Layer 8 of a small transformer language model trained on English Wikipedia (11 layers, counted from 0, width 96).
A neuron adds its activation times its output weights to the MLP's output. To switch it off is to set its activation to zero at one token and run the rest of the model.
A neuron's activation on a vector x is GELU(weights . x + bias), where the dot is the dot product.

Input weights of the MLP neurons that the questions are about. A number n stands for n times 0.0047.
n79 (bias -0.315): -19 -5 32 -2 -24 28 19 20 78 82 14 33 70 52 -11 -35 -13 5 -21 0 -12 -54 -19 -22 -2 -1 37 11 18 48 -41 -37 39 16 12 19 -23 -16 -7 13 -17 8 15 -85 42 17 -11 14 -31 2 38 -17 -40 12 -10 30 -13 20 17 -11 -37 1 -19 12 -10 -4 11 42 -14 11 5 -11 -55 29 38 1 -6 10 -13 -16 31 8 -8 -47 -35 11 3 22 14 -5 -46 63 -2 17 1 -3
n90 (bias -0.252): 20 -36 40 -1 2 -15 4 47 -79 35 -7 -20 6 -12 16 -9 1 -18 21 -2 9 12 32 -2 11 -14 12 15 -30 -30 10 -3 -13 10 -26 -14 43 -11 38 -3 27 2 2 -17 48 13 2 -27 17 -42 -12 -12 -19 -9 3 24 -42 -10 -6 26 -22 56 5 15 -27 -18 45 3 82 30 7 -23 17 12 -68 28 25 2 1 -46 33 56 -45 11 -6 16 10 -2 12 -15 1 -2 -25 22 -10 -33
n106 (bias -0.360): -10 9 34 -23 50 -7 -12 23 -26 46 4 -7 17 -33 35 56 1 3 -28 32 -5 41 16 -10 21 -42 5 20 -24 -21 5 9 -58 18 -3 28 4 6 3 9 -20 25 -3 58 7 25 29 -16 14 37 -18 -17 -25 41 18 18 23 -3 -16 -9 -57 -2 -38 32 -49 -43 16 7 -30 -11 21 -16 6 -8 32 8 33 -9 11 -12 -1 -22 -9 -19 52 -11 -7 21 13 0 11 15 -3 31 25 16
n123 (bias -0.158): -4 21 -19 -8 23 26 15 65 -11 9 8 -36 15 -9 -36 -46 45 5 -11 37 8 -32 -12 -25 -23 -7 0 9 -7 39 -29 -7 2 2 31 -26 6 -17 -3 6 -4 27 -45 2 11 -14 -11 1 -12 -22 3 -24 30 -9 -23 5 41 -49 28 18 -11 -44 25 -13 -27 -26 3 14 -2 -64 20 4 -50 -11 65 5 -13 25 1 -34 -11 -12 10 44 28 -18 -29 -43 6 -19 -26 -16 8 -18 61 -25
n149 (bias -0.115): 6 -60 5 -17 32 83 18 -34 -10 53 -31 2 3 -22 68 26 -29 27 -20 23 45 -6 29 15 -8 -10 33 9 -14 8 -25 42 -30 15 28 78 0 8 48 48 -9 -26 16 29 -12 -5 9 -48 50 -22 23 9 -5 45 -12 -30 -33 11 19 -24 4 41 -42 22 28 -17 8 6 1 -8 4 5 20 19 -20 -3 20 -14 -10 -44 -22 21 -1 -13 -20 1 10 32 -8 60 -3 17 39 37 9 0
n160 (bias -0.211): -13 11 -21 4 -54 32 -10 16 23 -10 2 11 -2 -41 6 34 15 -48 -12 10 11 6 9 62 -15 3 13 -48 -10 26 -35 -54 -32 -40 42 23 -10 13 -2 6 20 -4 -6 -41 -3 34 1 -17 7 -2 13 -43 -13 -34 15 22 1 -13 -21 -54 -3 -21 -9 18 -22 -26 0 -65 35 -60 42 33 -40 -7 -32 -56 9 -3 26 8 -15 -13 -35 44 -72 7 3 -16 2 7 30 23 -26 56 27 -46
n190 (bias -0.075): 19 -4 10 -48 7 -6 13 41 -21 -21 -33 -18 -8 25 14 2 -29 -8 -56 -27 9 -9 1 -24 10 55 16 -17 16 -17 2 11 18 -39 13 -15 15 -20 12 -6 41 -10 14 -14 -3 35 -7 11 -1 -7 78 -3 32 -25 -42 -1 -2 16 -7 1 40 -33 13 -23 42 -37 17 23 -22 0 -14 12 -9 -40 -16 43 -36 2 -3 4 38 35 8 10 27 21 -5 3 21 44 4 9 -26 -4 3 -12
n267 (bias -0.212): 28 -18 -19 32 10 -46 -12 16 -20 -15 21 -12 8 -16 15 31 -44 -23 -5 1 10 33 31 10 -11 2 -5 21 -14 7 1 -16 1 11 -12 -6 25 2 31 -25 -17 -10 22 -53 -3 -9 -23 3 -16 51 -16 17 -37 34 18 6 61 8 -6 -15 -1 -25 2 -45 -81 12 13 17 0 32 -9 25 35 -56 12 -8 39 15 5 13 -8 22 -20 40 26 12 9 -39 5 -6 -49 -11 -36 -22 7 -13
n297 (bias -0.251): -62 -33 -31 -34 12 54 20 41 32 56 22 0 52 5 -16 -41 68 8 -12 10 -25 21 -14 -9 -26 -44 -27 -22 28 0 -9 40 16 -23 5 21 26 -21 23 -63 20 11 13 -47 -2 34 -13 -22 27 -2 -33 20 -56 2 18 7 8 -17 -9 -12 37 -14 -36 -24 -27 -3 -21 -3 -24 -13 10 39 -25 11 -17 0 -41 -6 11 -4 19 0 9 -7 5 -23 32 12 -20 -2 46 9 -48 6 27 22
n306 (bias -0.219): -58 -5 22 10 62 62 -9 20 -16 2 -34 55 4 13 -14 9 -31 -2 14 -21 0 32 47 19 9 27 -3 -13 -30 -17 8 -1 12 -24 -21 11 31 -43 33 28 -6 -13 38 -41 41 67 -7 -21 15 -47 2 -11 10 45 -18 5 14 29 10 -41 -1 -21 -12 7 -24 3 12 16 -13 -40 -19 -38 -7 -1 -3 4 7 -13 20 18 -5 23 21 -27 24 -64 34 6 19 -7 10 -28 6 -6 -14 -10
n353 (bias -0.209): -27 33 24 13 17 -3 -24 -50 15 -28 -1 21 -29 -5 -27 17 -31 -28 -10 23 6 9 0 -21 -5 -82 16 53 3 -51 18 12 -20 -7 -14 -4 52 -15 1 12 14 48 -48 34 -13 22 -16 4 -42 7 -3 -1 52 13 14 10 8 -34 -5 -29 -57 24 29 -7 29 -15 5 -25 68 12 16 0 10 -1 -15 -17 -16 41 -28 -28 59 -38 -10 10 16 -26 27 51 -1 15 11 21 -8 47 -5 -6
n360 (bias -0.285): -33 3 22 -34 27 -5 -19 30 25 31 52 36 -3 -20 -12 -2 22 -31 -6 -20 -4 44 54 17 -18 13 22 25 9 3 12 -30 -20 -47 -26 -23 -8 28 -23 -13 16 94 43 9 -28 7 -6 -11 17 17 -3 26 0 -2 -10 30 15 -18 46 -35 -36 21 -26 -22 68 2 10 1 41 -26 -11 9 23 3 -8 -35 21 3 -8 -15 -2 13 -6 5 -24 -35 9 -56 -23 8 -2 8 -12 -27 36 -4
n371 (bias -0.102): 37 -18 -5 -22 6 -15 -8 -11 -34 2 -10 -23 0 -8 -14 41 -10 41 -33 16 37 -21 17 -46 -5 -20 16 39 41 -28 -18 -41 19 -10 2 43 29 20 -1 15 9 -21 -21 20 1 -70 -50 -1 -30 -5 32 50 -6 3 13 -30 34 -4 -9 -5 -5 8 13 -7 7 -25 -11 36 16 27 1 12 21 -6 0 -27 -29 10 -3 -12 -5 -16 -12 15 24 19 18 -11 21 26 -18 25 25 -14 -20 -17

Output weights of the MLP neurons that the questions are about. A number n stands for n times 0.0031.
n79: 36 -23 11 -39 1 -35 23 16 -17 -17 9 4 3 -47 -13 13 2 12 18 29 -3 14 13 32 36 48 -26 6 -16 15 -13 29 0 11 -25 6 29 26 22 -17 -19 -4 -6 -16 39 12 -27 -72 -18 20 -19 -15 -18 4 -33 -26 -19 6 -20 29 41 -23 15 -8 -11 26 -35 21 -42 23 13 -2 3 -36 -10 16 47 38 7 20 12 -20 -54 10 -16 28 -18 -17 1 32 36 3 23 -43 -16 -14
n90: 17 28 -27 -36 2 31 -4 24 13 -12 18 42 10 -2 15 23 7 10 -1 -20 -8 -34 0 -3 20 23 -1 27 8 -8 -25 14 22 6 -22 -42 7 -34 -1 19 -3 30 8 -12 -5 -2 -40 11 -15 19 37 37 -9 -4 -7 -17 9 16 -1 37 -16 -19 -19 -24 -9 -9 4 -25 32 -15 -10 -56 2 27 28 13 -27 -41 13 11 -21 15 -21 1 -51 3 -29 5 -16 22 12 9 1 20 7 5
n106: -37 -4 -24 58 -33 20 20 -76 33 3 -39 6 1 44 1 -10 -17 13 6 -40 30 7 -8 -29 -13 -10 -4 -8 22 16 19 2 2 8 -31 1 27 5 -18 -9 4 -25 71 8 -17 -14 5 18 20 26 11 1 13 -6 -2 2 -5 9 -13 37 -51 2 -9 -21 -9 4 -11 41 -1 13 33 17 -1 15 -5 17 -17 41 29 -17 1 -55 11 -13 -41 -3 44 15 -6 -1 -28 -14 -35 -17 4 28
n123: 11 -47 12 78 10 -18 26 -4 -21 -7 18 -53 15 20 17 5 15 12 -5 4 -21 -17 12 -9 -11 3 43 -9 2 33 -1 -5 -7 18 16 -7 4 -3 -3 9 -31 -11 8 25 -66 12 -22 46 -7 -23 5 12 26 -8 -6 -6 -11 19 -8 -21 -47 -7 28 4 6 -18 10 -5 18 2 3 -40 -38 17 -1 -24 40 0 -11 19 -19 -44 -20 -16 -13 37 14 -16 -7 24 -11 34 -52 24 0 19
n149: -4 37 38 -4 -1 3 -12 26 -32 -1 36 -23 -26 33 -1 18 3 -24 -1 27 5 -47 -34 10 11 11 -21 2 1 1 16 -17 -96 -3 21 -8 3 -7 -30 -3 0 12 -12 16 -11 16 25 23 -18 33 11 -1 50 15 -20 11 29 18 -6 6 -10 -57 26 19 -7 -33 -11 12 -1 0 -17 -1 -11 13 -7 -12 -21 33 -1 -20 20 21 4 14 -13 -8 26 -1 -2 -32 -13 10 25 -6 -10 -32
n160: -25 -13 26 47 -8 18 35 -11 -9 -31 -9 7 -10 31 -5 -14 -44 6 24 9 28 -19 -15 -1 -8 0 -31 -29 11 10 -13 -9 12 -19 -14 -13 -32 -21 -27 12 41 32 18 -36 50 27 -5 13 -20 -4 3 12 -14 8 -12 -31 8 -6 22 -1 24 20 -20 18 31 24 -24 20 -6 68 23 -22 4 13 16 9 -69 48 7 -11 0 -40 -2 -27 11 17 -14 9 -6 -24 7 -4 7 -32 -30 18
n190: -48 -20 -14 70 -7 15 29 -32 41 -13 -9 27 -6 9 -6 23 25 15 39 9 9 -18 4 17 -34 -42 9 13 19 34 1 -7 -82 15 3 0 5 24 -12 8 -29 32 38 -6 22 -10 15 20 18 49 -41 -12 -12 23 59 -31 3 -3 46 7 -31 40 10 2 0 2 -16 7 -15 -10 4 -12 17 -41 -6 -30 4 -36 -19 27 -26 -29 -28 7 -17 -23 5 -17 -22 -13 -15 -23 5 7 -6 6
n267: -8 -24 13 -27 -12 18 2 25 13 -27 -9 37 -24 -18 57 25 12 -5 -6 -24 3 4 15 10 4 19 35 -23 23 8 15 -9 6 -9 2 -6 0 -37 -47 5 -28 -14 6 50 12 -1 15 -13 4 -14 2 19 13 14 -22 1 -31 21 -8 -20 3 4 5 13 32 -30 -16 28 -13 -4 -1 -33 12 2 15 24 25 3 11 -20 -7 23 -32 -45 -14 -6 -25 -11 15 7 0 22 37 -57 -24 1
n297: 51 -19 -15 -20 -29 28 9 -9 -14 -38 4 -5 -43 -76 8 -35 23 8 -24 30 0 9 -40 -5 3 -49 16 -29 12 8 -3 23 61 -11 15 9 -17 -16 39 22 -16 -21 -4 26 34 0 37 23 -5 15 18 25 -49 3 -1 27 -9 4 6 0 17 23 28 6 19 16 -23 16 -39 -14 35 3 -27 20 17 -2 -17 9 -2 -7 -7 44 -12 -21 -6 -27 0 27 -1 -4 -6 2 -18 5 -24 2
n306: -6 30 -30 -7 -17 -9 -21 14 -7 -11 18 -6 -12 68 19 13 -8 9 -17 -35 -16 -32 -18 6 3 28 -31 -21 2 4 0 -2 -11 9 -27 18 -3 -18 28 5 9 -46 8 29 -44 -40 -27 1 -60 13 34 -12 -8 -21 -17 -13 1 13 25 -2 32 -12 -2 7 -6 32 -4 -27 3 -30 -1 11 -1 40 2 38 -5 39 14 19 12 17 26 28 -13 14 -1 27 -2 -11 -1 -4 -37 37 36 -11
n353: 3 12 17 -2 32 -44 -13 -19 -17 9 18 0 -12 -25 5 18 5 48 -29 35 -9 29 -31 16 31 28 -34 2 -29 1 -5 42 -42 -5 -51 -15 -32 25 13 -3 -9 18 35 35 -7 -13 -33 -10 -7 -18 -6 -38 23 13 12 18 -6 14 14 -6 30 24 6 -7 -5 5 7 64 -8 -1 -52 26 -22 29 -18 -11 -22 -7 -9 5 -21 29 23 -1 -28 4 28 -1 -19 22 -1 -12 -3 -23 -20 -1
n360: 5 26 -17 -6 17 19 -37 -60 -8 5 41 40 9 -20 2 -22 36 1 -6 -66 -14 -16 11 -24 -27 1 0 4 6 28 24 26 -1 -12 -16 -27 -29 42 -17 -12 -8 16 -3 18 17 1 -10 8 -2 22 -39 2 -7 -30 16 -15 24 43 -8 -5 -18 11 37 -38 -21 9 -8 11 8 1 22 -45 25 12 21 11 -4 24 -16 16 -17 -1 33 7 5 -38 -4 1 -2 22 8 2 -8 -5 -5 -7
n371: -4 -12 4 -8 -4 6 29 -9 -22 -27 13 17 -11 -9 -4 -10 -12 -50 -7 37 -5 18 -24 -19 -2 50 -10 4 21 -25 -16 38 -4 15 -19 -2 3 4 29 17 -19 -1 -10 -10 -3 -10 -26 3 -6 -6 72 -34 -27 24 -11 -7 -9 11 32 -8 24 -30 -4 10 -4 3 36 -18 -12 -27 34 -44 -29 53 -24 -1 28 -8 11 -28 16 14 2 -11 -10 -15 2 21 23 29 5 5 -20 19 -21 17

Each question names a token from some text and the token that comes next. It shows the vector x that enters the MLP there. A number n stands for n times 0.063.

Then comes g, the gradient of the next token's log-probability with respect to the MLP's output, scaled to length 1. A neuron's effect is roughly proportional to its activation times (output weights . g). A number n stands for n times 0.0045.

"ish", then ","
x: -36 -11 -12 33 21 20 -7 -8 -43 33 -26 0 23 29 28 16 4 29 20 -24 9 -24 25 8 14 47 -20 -11 -19 -11 3 -29 -49 -13 -31 2 -55 39 -29 -63 20 12 -25 44 -39 17 12 -19 8 17 5 2 2 14 -29 -14 0 -16 6 18 -44 21 -1 31 -3 -6 26 -31 4 36 4 17 16 35 -3 -6 -17 -37 15 -17 2 -15 -33 -10 -5 32 46 -13 -21 0 30 -22 15 -5 26 -1
g: -26 -5 -37 23 21 13 -6 -16 18 -24 -18 2 34 12 31 2 29 15 -20 46 1 2 17 -10 24 19 -1 24 21 5 2 11 -14 34 -18 -5 -12 30 4 3 -1 -21 24 3 -8 -8 1 -17 10 -5 -3 25 23 -47 0 -27 22 18 -43 15 -34 -17 5 -19 18 53 -33 -27 7 0 -24 44 -27 36 -2 -27 5 28 -2 -1 -79 -11 -16 -21 1 8 -1 30 -41 32 -6 -19 -8 -10 -26 -10
Which two neurons, each switched off alone, lower its probability most, in order? n106, n360

" d", then "ull"
x: 4 35 -25 -4 9 -13 10 -29 -17 42 18 -6 38 55 0 -60 3 42 19 9 12 -16 29 43 -17 -3 -4 -26 35 -9 -20 7 -20 -2 -24 -31 7 15 -25 -19 7 -29 -20 -18 -18 -31 -30 1 -3 -52 40 0 2 24 -33 26 -18 9 -11 13 -32 38 -12 11 -4 45 -10 -31 -11 36 -13 33 10 2 9 26 -52 2 -8 16 6 -50 -6 -14 -1 14 -13 26 25 -42 7 -35 15 -11 16 7
g: 21 -23 20 21 -54 12 1 10 -24 4 30 59 -14 -9 2 -9 9 20 3 23 -54 -12 55 -12 12 -15 1 11 -25 26 -1 -33 -12 -14 16 -2 53 -6 -3 -6 -6 5 -12 37 -11 -9 13 -20 53 -15 -26 -28 19 40 -14 -8 21 -17 -32 16 21 -7 -9 -16 -8 10 20 7 -3 0 7 9 -20 -3 -19 -19 -3 0 13 -18 -21 -39 24 -29 -15 28 -28 -54 27 29 6 6 -10 -4 -1 33
Which neuron, switched off, lowers the next token's probability most? n79

"v", then "y"
x: -13 -1 -6 32 0 15 7 -37 12 18 -11 10 13 29 8 9 -4 18 52 -3 6 18 12 26 18 4 -13 -32 4 1 -6 8 1 35 -17 3 -8 -14 -29 -30 -63 9 20 20 -16 -12 10 32 -26 -9 7 -49 -10 19 -41 -3 -29 -26 12 -42 -20 17 -3 66 -22 1 20 -14 -54 3 -26 21 20 -1 79 3 -16 21 -15 -7 -23 12 44 -23 -17 34 40 13 20 -35 -13 -63 -6 -2 -32 -21
g: 29 -51 -14 14 -16 13 5 -24 -18 -6 17 39 -25 27 -59 -5 -32 -5 19 -33 31 18 -23 -19 19 41 -2 -13 -9 -16 2 8 -32 -12 5 15 11 21 -57 -8 -19 -30 -2 25 7 -21 -36 -1 15 -9 -40 -15 6 8 41 -23 0 -14 -24 13 -9 -8 52 42 -17 25 21 -6 -17 12 18 1 12 20 -3 -22 11 31 30 -2 14 -8 -9 -6 -9 -12 9 11 -4 39 49 5 16 -18 18 -21
Which two neurons, each switched off alone, lower its probability most, in order? n79, n106

"a", then " that"
x: -2 -3 -16 9 -7 -6 44 -60 32 5 -23 -36 30 37 47 -35 -6 -1 29 -13 -10 -24 31 -26 4 23 -28 -40 -21 11 -6 5 -30 -11 -8 -64 -26 58 42 -11 -8 15 -25 69 -9 1 -15 -5 40 -30 -12 0 -33 5 1 9 10 14 -14 -19 -51 -18 -3 13 -23 3 -6 -21 -21 13 -3 18 32 29 0 -17 -10 9 21 3 12 1 25 -53 20 26 30 -17 1 13 12 -8 -8 17 24 30
g: -38 23 -28 17 4 20 -27 2 -43 6 -19 -13 32 13 16 -13 11 -9 -12 -26 27 -33 -7 16 1 1 -5 14 -20 -9 15 1 5 20 1 37 8 -25 -35 11 22 -9 6 40 17 60 1 -15 16 18 11 20 53 -24 -13 -28 42 34 22 10 25 -12 7 -12 31 19 -3 27 -27 -7 -15 -11 -35 23 -35 -35 12 5 -19 -39 -38 -25 -16 18 -35 -1 33 24 -33 -5 -14 -20 -12 12 -2 -1
Which neuron, switched off, lowers the next token's probability most? n149

" the", then "or"
x: -15 8 11 14 5 6 17 -4 -16 32 28 -19 26 29 -17 -2 -8 -2 15 -73 -17 5 14 24 1 9 -25 -33 -15 14 4 -20 -17 0 -9 1 -20 19 3 -6 16 -17 -18 0 -27 -17 -2 35 -20 2 -6 -9 8 29 -13 22 19 -12 -18 16 -45 11 -11 -9 -28 7 -2 -17 -7 42 6 13 31 -20 17 16 -7 -17 -3 33 35 0 13 2 9 18 0 -4 18 14 19 -9 -1 -12 8 -12
g: 2 3 5 14 48 -18 26 -16 39 16 8 -13 -16 -2 17 -35 10 -13 23 18 -11 -30 -16 44 40 15 13 -61 -36 14 -30 -19 -5 9 16 -18 15 -15 12 7 2 0 12 -38 20 -6 25 -10 16 -38 -7 -4 -4 12 -13 -15 -36 -32 -8 -21 -6 13 -22 13 8 -2 -63 31 27 4 30 19 -23 4 27 -2 -19 33 -8 -24 27 -3 14 4 0 23 -53 38 12 -37 -11 -19 6 12 23 9
Which neuron, switched off, raises the next token's probability most? n160

",", then " but"
x: -18 5 -16 26 9 -10 5 0 1 43 20 -16 9 59 4 8 25 -1 13 -68 17 3 27 25 -9 4 -12 -33 -12 -29 2 17 -11 8 -3 -21 -25 12 -2 -7 14 -4 -10 -15 -15 3 -12 16 19 -13 13 -1 -3 2 -19 13 22 -8 -5 -3 -37 6 -20 12 -23 -3 0 -14 -13 47 -2 13 33 -8 -11 -9 -9 -5 -12 -3 -3 -9 -1 11 18 15 17 -21 -2 5 20 -36 -6 26 21 -14
g: 42 -6 27 -9 10 -6 -39 -28 0 19 -35 -20 -11 0 28 2 0 18 22 21 -37 21 10 18 -7 50 22 -30 -24 -26 -9 33 21 12 2 -45 13 -31 -5 0 -11 32 -34 24 10 -46 8 21 16 -37 -9 -4 -5 -4 0 -4 -21 21 -15 -7 38 42 -6 -4 -1 -18 14 -10 -14 -10 4 12 48 12 -21 27 -3 -14 -38 -20 -23 -32 2 -5 -42 -12 -13 9 -4 7 24 6 -6 68 17 7
Which neuron, switched off, lowers the next token's probability most? n90

" The", then " bi"
x: -17 -6 10 23 -3 -6 17 3 -16 31 14 -11 27 36 -6 5 -9 1 22 -74 -11 0 8 20 -8 16 -13 -44 -22 19 -7 1 -14 -5 0 1 -10 12 3 3 17 -14 -13 5 -36 -23 -4 29 -26 -4 4 -7 12 20 -6 26 22 -12 -9 16 -28 1 0 -17 -21 -2 3 -25 -10 48 18 -7 34 -15 -3 15 1 -6 -9 16 21 7 -6 -2 1 12 19 -9 29 8 25 -19 8 -13 12 -10
g: 19 22 -11 5 -24 -14 -3 12 11 -25 3 6 5 1 23 -10 -17 -34 -13 -11 -18 -36 7 19 32 6 9 20 -2 -6 8 6 -6 8 12 5 42 -9 63 7 24 -28 -21 35 12 12 -2 -38 0 2 39 -7 -23 -12 -39 20 10 -10 3 -13 -10 19 -57 4 -3 -46 50 19 21 -49 11 -40 16 -18 32 -13 7 -26 -3 27 1 7 -51 -11 15 20 -13 6 -47 39 0 22 -3 1 14 -23
Which two neurons, each switched off alone, lower its probability most, in order? n267, n90

"y", then "che"
x: -45 7 21 10 -2 6 38 -31 -8 0 -32 19 27 56 6 -14 33 5 24 -22 -24 -11 33 23 -2 27 9 -16 -37 12 -7 -5 -36 -1 -60 -55 -31 38 24 -4 -14 -5 -22 15 -43 -4 -11 43 13 -1 28 -20 5 38 -25 11 -26 -8 15 -31 -34 -26 -18 -4 -1 23 -3 -35 22 -25 -2 18 0 12 19 -65 -2 3 2 13 -8 30 2 20 -8 5 33 29 19 -19 9 -12 3 15 21 17
g: 15 -35 -4 39 -59 -37 26 -15 34 -11 4 -13 8 20 4 -9 10 -17 -10 1 -23 33 25 3 16 -23 4 44 19 14 14 7 0 -15 -58 12 -17 -17 -3 28 26 -31 17 8 50 -25 -27 -7 -24 5 4 -5 -47 4 31 -21 -2 0 -44 11 15 -9 13 -31 -18 19 -14 3 13 41 5 -20 -13 18 37 12 -4 20 3 -9 28 -4 9 -25 -2 15 -2 -6 8 -33 38 -22 -3 -3 32 -44
Which two neurons, each switched off alone, lower its probability most, in order? n160, n306

"za", then "wa"
x: -26 4 -5 42 12 10 16 -37 11 10 -6 6 6 29 12 -1 7 17 48 -23 -32 22 -18 32 -3 30 10 10 -28 29 11 -20 -25 14 -21 -10 -36 18 -12 -6 -25 -15 15 58 -24 -17 -15 -5 9 0 10 17 -11 50 -16 25 10 -17 13 27 -49 9 -22 -17 -18 -26 -14 -41 -41 45 -17 26 81 3 -13 -32 -7 -49 14 14 -3 -13 -15 12 17 -13 4 -4 -8 11 25 -41 -27 -26 24 46
g: -30 10 -12 -18 -35 -11 21 6 -5 10 -57 47 22 9 -9 17 -6 7 23 33 18 11 -20 12 -27 -7 16 -33 42 7 -17 7 -17 6 -2 7 -14 16 1 -1 14 11 12 22 -32 -13 29 4 -10 -16 -21 21 -17 -5 -5 11 -2 -11 -36 -4 6 9 -25 -46 -48 18 35 9 -5 -27 42 13 -11 21 19 18 -23 12 6 -40 64 -9 -10 -24 43 -23 5 -27 -10 2 -36 -8 30 35 25 -18
Which neuron, switched off, lowers the next token's probability most? n106

" ", then "mm"
x: -24 13 14 35 -20 -9 38 -43 -6 25 -19 -17 -5 80 -1 -37 -1 19 9 -13 9 4 0 27 17 12 -56 -22 6 -22 25 -10 -15 -5 1 17 -42 16 5 -51 26 10 -19 16 -41 -60 -4 9 -1 4 41 17 11 -20 -10 -1 27 -19 -14 -1 -8 7 -5 0 -12 -11 -5 -37 3 59 -19 20 22 -36 2 18 -33 14 22 -4 8 -6 18 -18 -18 28 -12 -6 -6 -11 24 -14 10 2 32 5
g: -17 -36 17 -11 8 30 -8 -9 5 -23 41 22 -4 -12 1 -14 -9 31 -13 0 30 -16 38 7 15 -2 36 -10 16 8 -54 -23 -7 20 -1 -3 17 40 -17 9 8 -47 -47 35 3 -17 -45 -11 21 -17 -1 1 17 5 -27 4 31 29 -14 -9 -5 43 47 16 -5 -27 -36 -9 26 2 -32 21 28 -14 -45 23 -36 18 14 -28 19 0 -13 -5 -7 2 -15 -32 -15 20 2 -2 -6 25 29 -21
Which neuron, switched off, raises the next token's probability most? n371

"le", then "t"
x: 3 13 9 -6 8 -1 -19 -14 -21 -3 1 -3 21 36 23 -27 11 -1 41 -18 -27 8 53 -9 4 36 1 -25 0 -31 -8 -10 -21 4 -26 -2 -51 34 -7 -60 -31 12 -22 26 -33 5 -28 -11 -26 -14 14 53 -6 -20 18 8 23 -13 23 -23 -63 26 29 -13 4 11 -44 -26 0 73 -16 33 57 37 -13 32 -39 -7 21 7 2 -2 10 -39 18 -24 10 -1 -20 -11 1 6 33 -12 27 3
g: -13 -31 -17 37 -11 7 16 -10 -49 3 45 21 -9 7 45 -26 30 -6 -13 -7 -37 -6 7 -26 27 -12 -33 -4 -19 -22 35 7 -10 -16 -6 -14 -1 -35 57 -10 -11 5 18 23 0 -35 7 12 -22 29 -38 -5 5 -22 3 -28 10 -2 -6 -40 21 13 -24 -10 7 26 38 -8 21 22 15 -3 2 26 34 -20 1 24 9 -53 27 -19 4 -6 19 -30 1 20 31 18 26 7 29 -16 -24 -28
Which neuron, switched off, lowers the next token's probability most? n360

" (", then "S"
x: -24 0 -6 40 11 0 29 -9 8 51 29 -13 -9 49 -2 -4 29 -4 27 -52 4 -13 23 24 -24 -8 -5 -31 10 -6 -6 14 -28 3 -22 -18 -32 12 -6 -10 19 -8 1 -35 -29 -14 1 13 -4 -20 12 -1 21 4 -4 -22 7 -30 -37 4 -20 12 -21 4 -20 -2 32 -18 -7 49 9 36 36 -42 1 5 -6 -19 -15 15 3 -17 -11 26 20 30 19 -10 6 13 9 -10 2 12 11 -19
g: 0 1 -19 -28 -10 -10 40 6 9 1 2 23 -33 -3 -3 33 3 14 21 18 -8 5 28 -26 -32 -68 0 -4 -4 24 8 -9 -3 -13 -25 -7 13 20 -50 -15 8 -5 -31 -17 -32 9 11 15 25 8 -33 -11 32 6 10 20 -26 -1 2 0 -8 -8 15 27 22 10 -12 -1 -47 -1 -19 -15 13 21 -51 -14 16 4 30 -20 30 31 46 -24 -52 34 27 -7 17 4 13 35 39 -31 -23 4
Which neuron, switched off, lowers the next token's probability most? n267

"el", then "ers"
x: -8 -33 -42 44 13 25 33 -30 -9 53 -30 18 16 52 8 -27 24 34 41 -19 -11 -3 -4 42 -13 -14 -15 -1 -35 11 6 -22 -63 28 -48 10 -7 5 -11 -5 -12 -28 -2 47 -23 -6 2 22 -16 -4 13 5 11 20 -4 -30 5 -4 4 12 -51 -16 -5 0 -30 16 7 -8 -2 23 9 35 44 11 -14 -24 -4 -18 22 2 -7 -40 -7 20 -7 4 -7 0 -7 7 -12 -12 18 11 0 26
g: -8 6 -2 -23 50 6 28 -2 -28 7 -35 30 5 -4 -45 -8 20 8 10 11 2 -24 -16 10 -9 4 -41 -24 -26 36 -47 1 13 1 -9 -1 7 7 33 -5 -10 14 -34 -12 -2 28 0 -21 -5 -36 7 1 -4 51 -34 1 5 -12 -32 -17 8 -20 45 31 -10 -10 -19 -13 17 -17 24 24 48 -11 3 26 -22 46 -8 -24 -15 7 -19 24 -29 -31 33 35 3 -31 -13 33 23 26 9 -2
Which neuron, switched off, lowers the next token's probability most? n149

"y", then "ch"
x: -1 -2 22 -24 -23 -5 48 1 12 -30 -15 2 9 46 -43 -15 6 -12 4 -8 -1 6 19 11 -18 -27 14 -12 5 -14 -11 -10 -29 1 -76 -18 -12 20 2 -10 -19 -16 -49 14 -40 -27 7 59 -25 -26 47 13 -40 19 -13 47 -13 -7 14 -11 -33 1 -24 23 -14 6 13 -20 -10 40 -11 36 63 33 8 -4 11 -5 44 8 11 9 33 28 12 18 -7 -4 -3 -34 24 -48 9 33 11 -28
g: 30 -51 18 8 3 4 -14 2 -35 19 44 -38 11 21 22 17 -28 13 5 -17 -33 20 42 17 -11 -3 -29 8 23 1 -40 25 -27 -8 -31 -5 -9 9 -10 1 -2 -15 21 14 -21 35 -24 20 -20 5 16 -1 15 0 49 -39 -33 -15 -5 15 -19 -18 4 35 -35 4 -8 28 29 12 26 -30 -29 34 17 -4 -24 6 5 36 20 -5 22 0 -24 -14 -11 27 -7 10 -23 -29 -32 -19 45 -17
Which neuron, switched off, raises the next token's probability most? n123

" Po", then "z"
x: 7 9 -13 8 -18 18 21 -32 21 -13 48 1 21 30 -20 -6 47 14 5 -14 -17 14 -34 -1 -6 12 -24 -20 -23 12 21 -41 -41 4 1 -37 -33 19 -13 2 2 -10 -15 15 -18 -46 -10 32 -15 -49 -25 39 -26 31 58 12 11 -34 -24 5 -29 24 2 8 -49 36 10 -10 27 27 -26 34 40 12 30 -26 -47 24 -16 14 20 18 15 -7 -5 15 14 -6 22 -4 1 -23 -13 -33 13 11
g: -41 -30 4 10 31 2 -31 -7 44 -20 18 6 8 9 -1 -23 -31 5 19 26 -22 -2 26 -1 -54 -29 -8 6 6 -10 3 16 -25 2 -26 -22 4 48 6 -11 19 -2 37 11 35 -3 14 9 34 30 24 -25 -10 -12 14 -36 30 -43 4 30 -10 -20 -2 20 -23 -10 9 -9 -20 -19 35 -41 -6 5 3 9 7 27 18 22 3 -12 -20 -13 -40 -41 4 -22 -3 -13 6 -13 28 52 42 -21
Which neuron, switched off, raises the next token's probability most? n267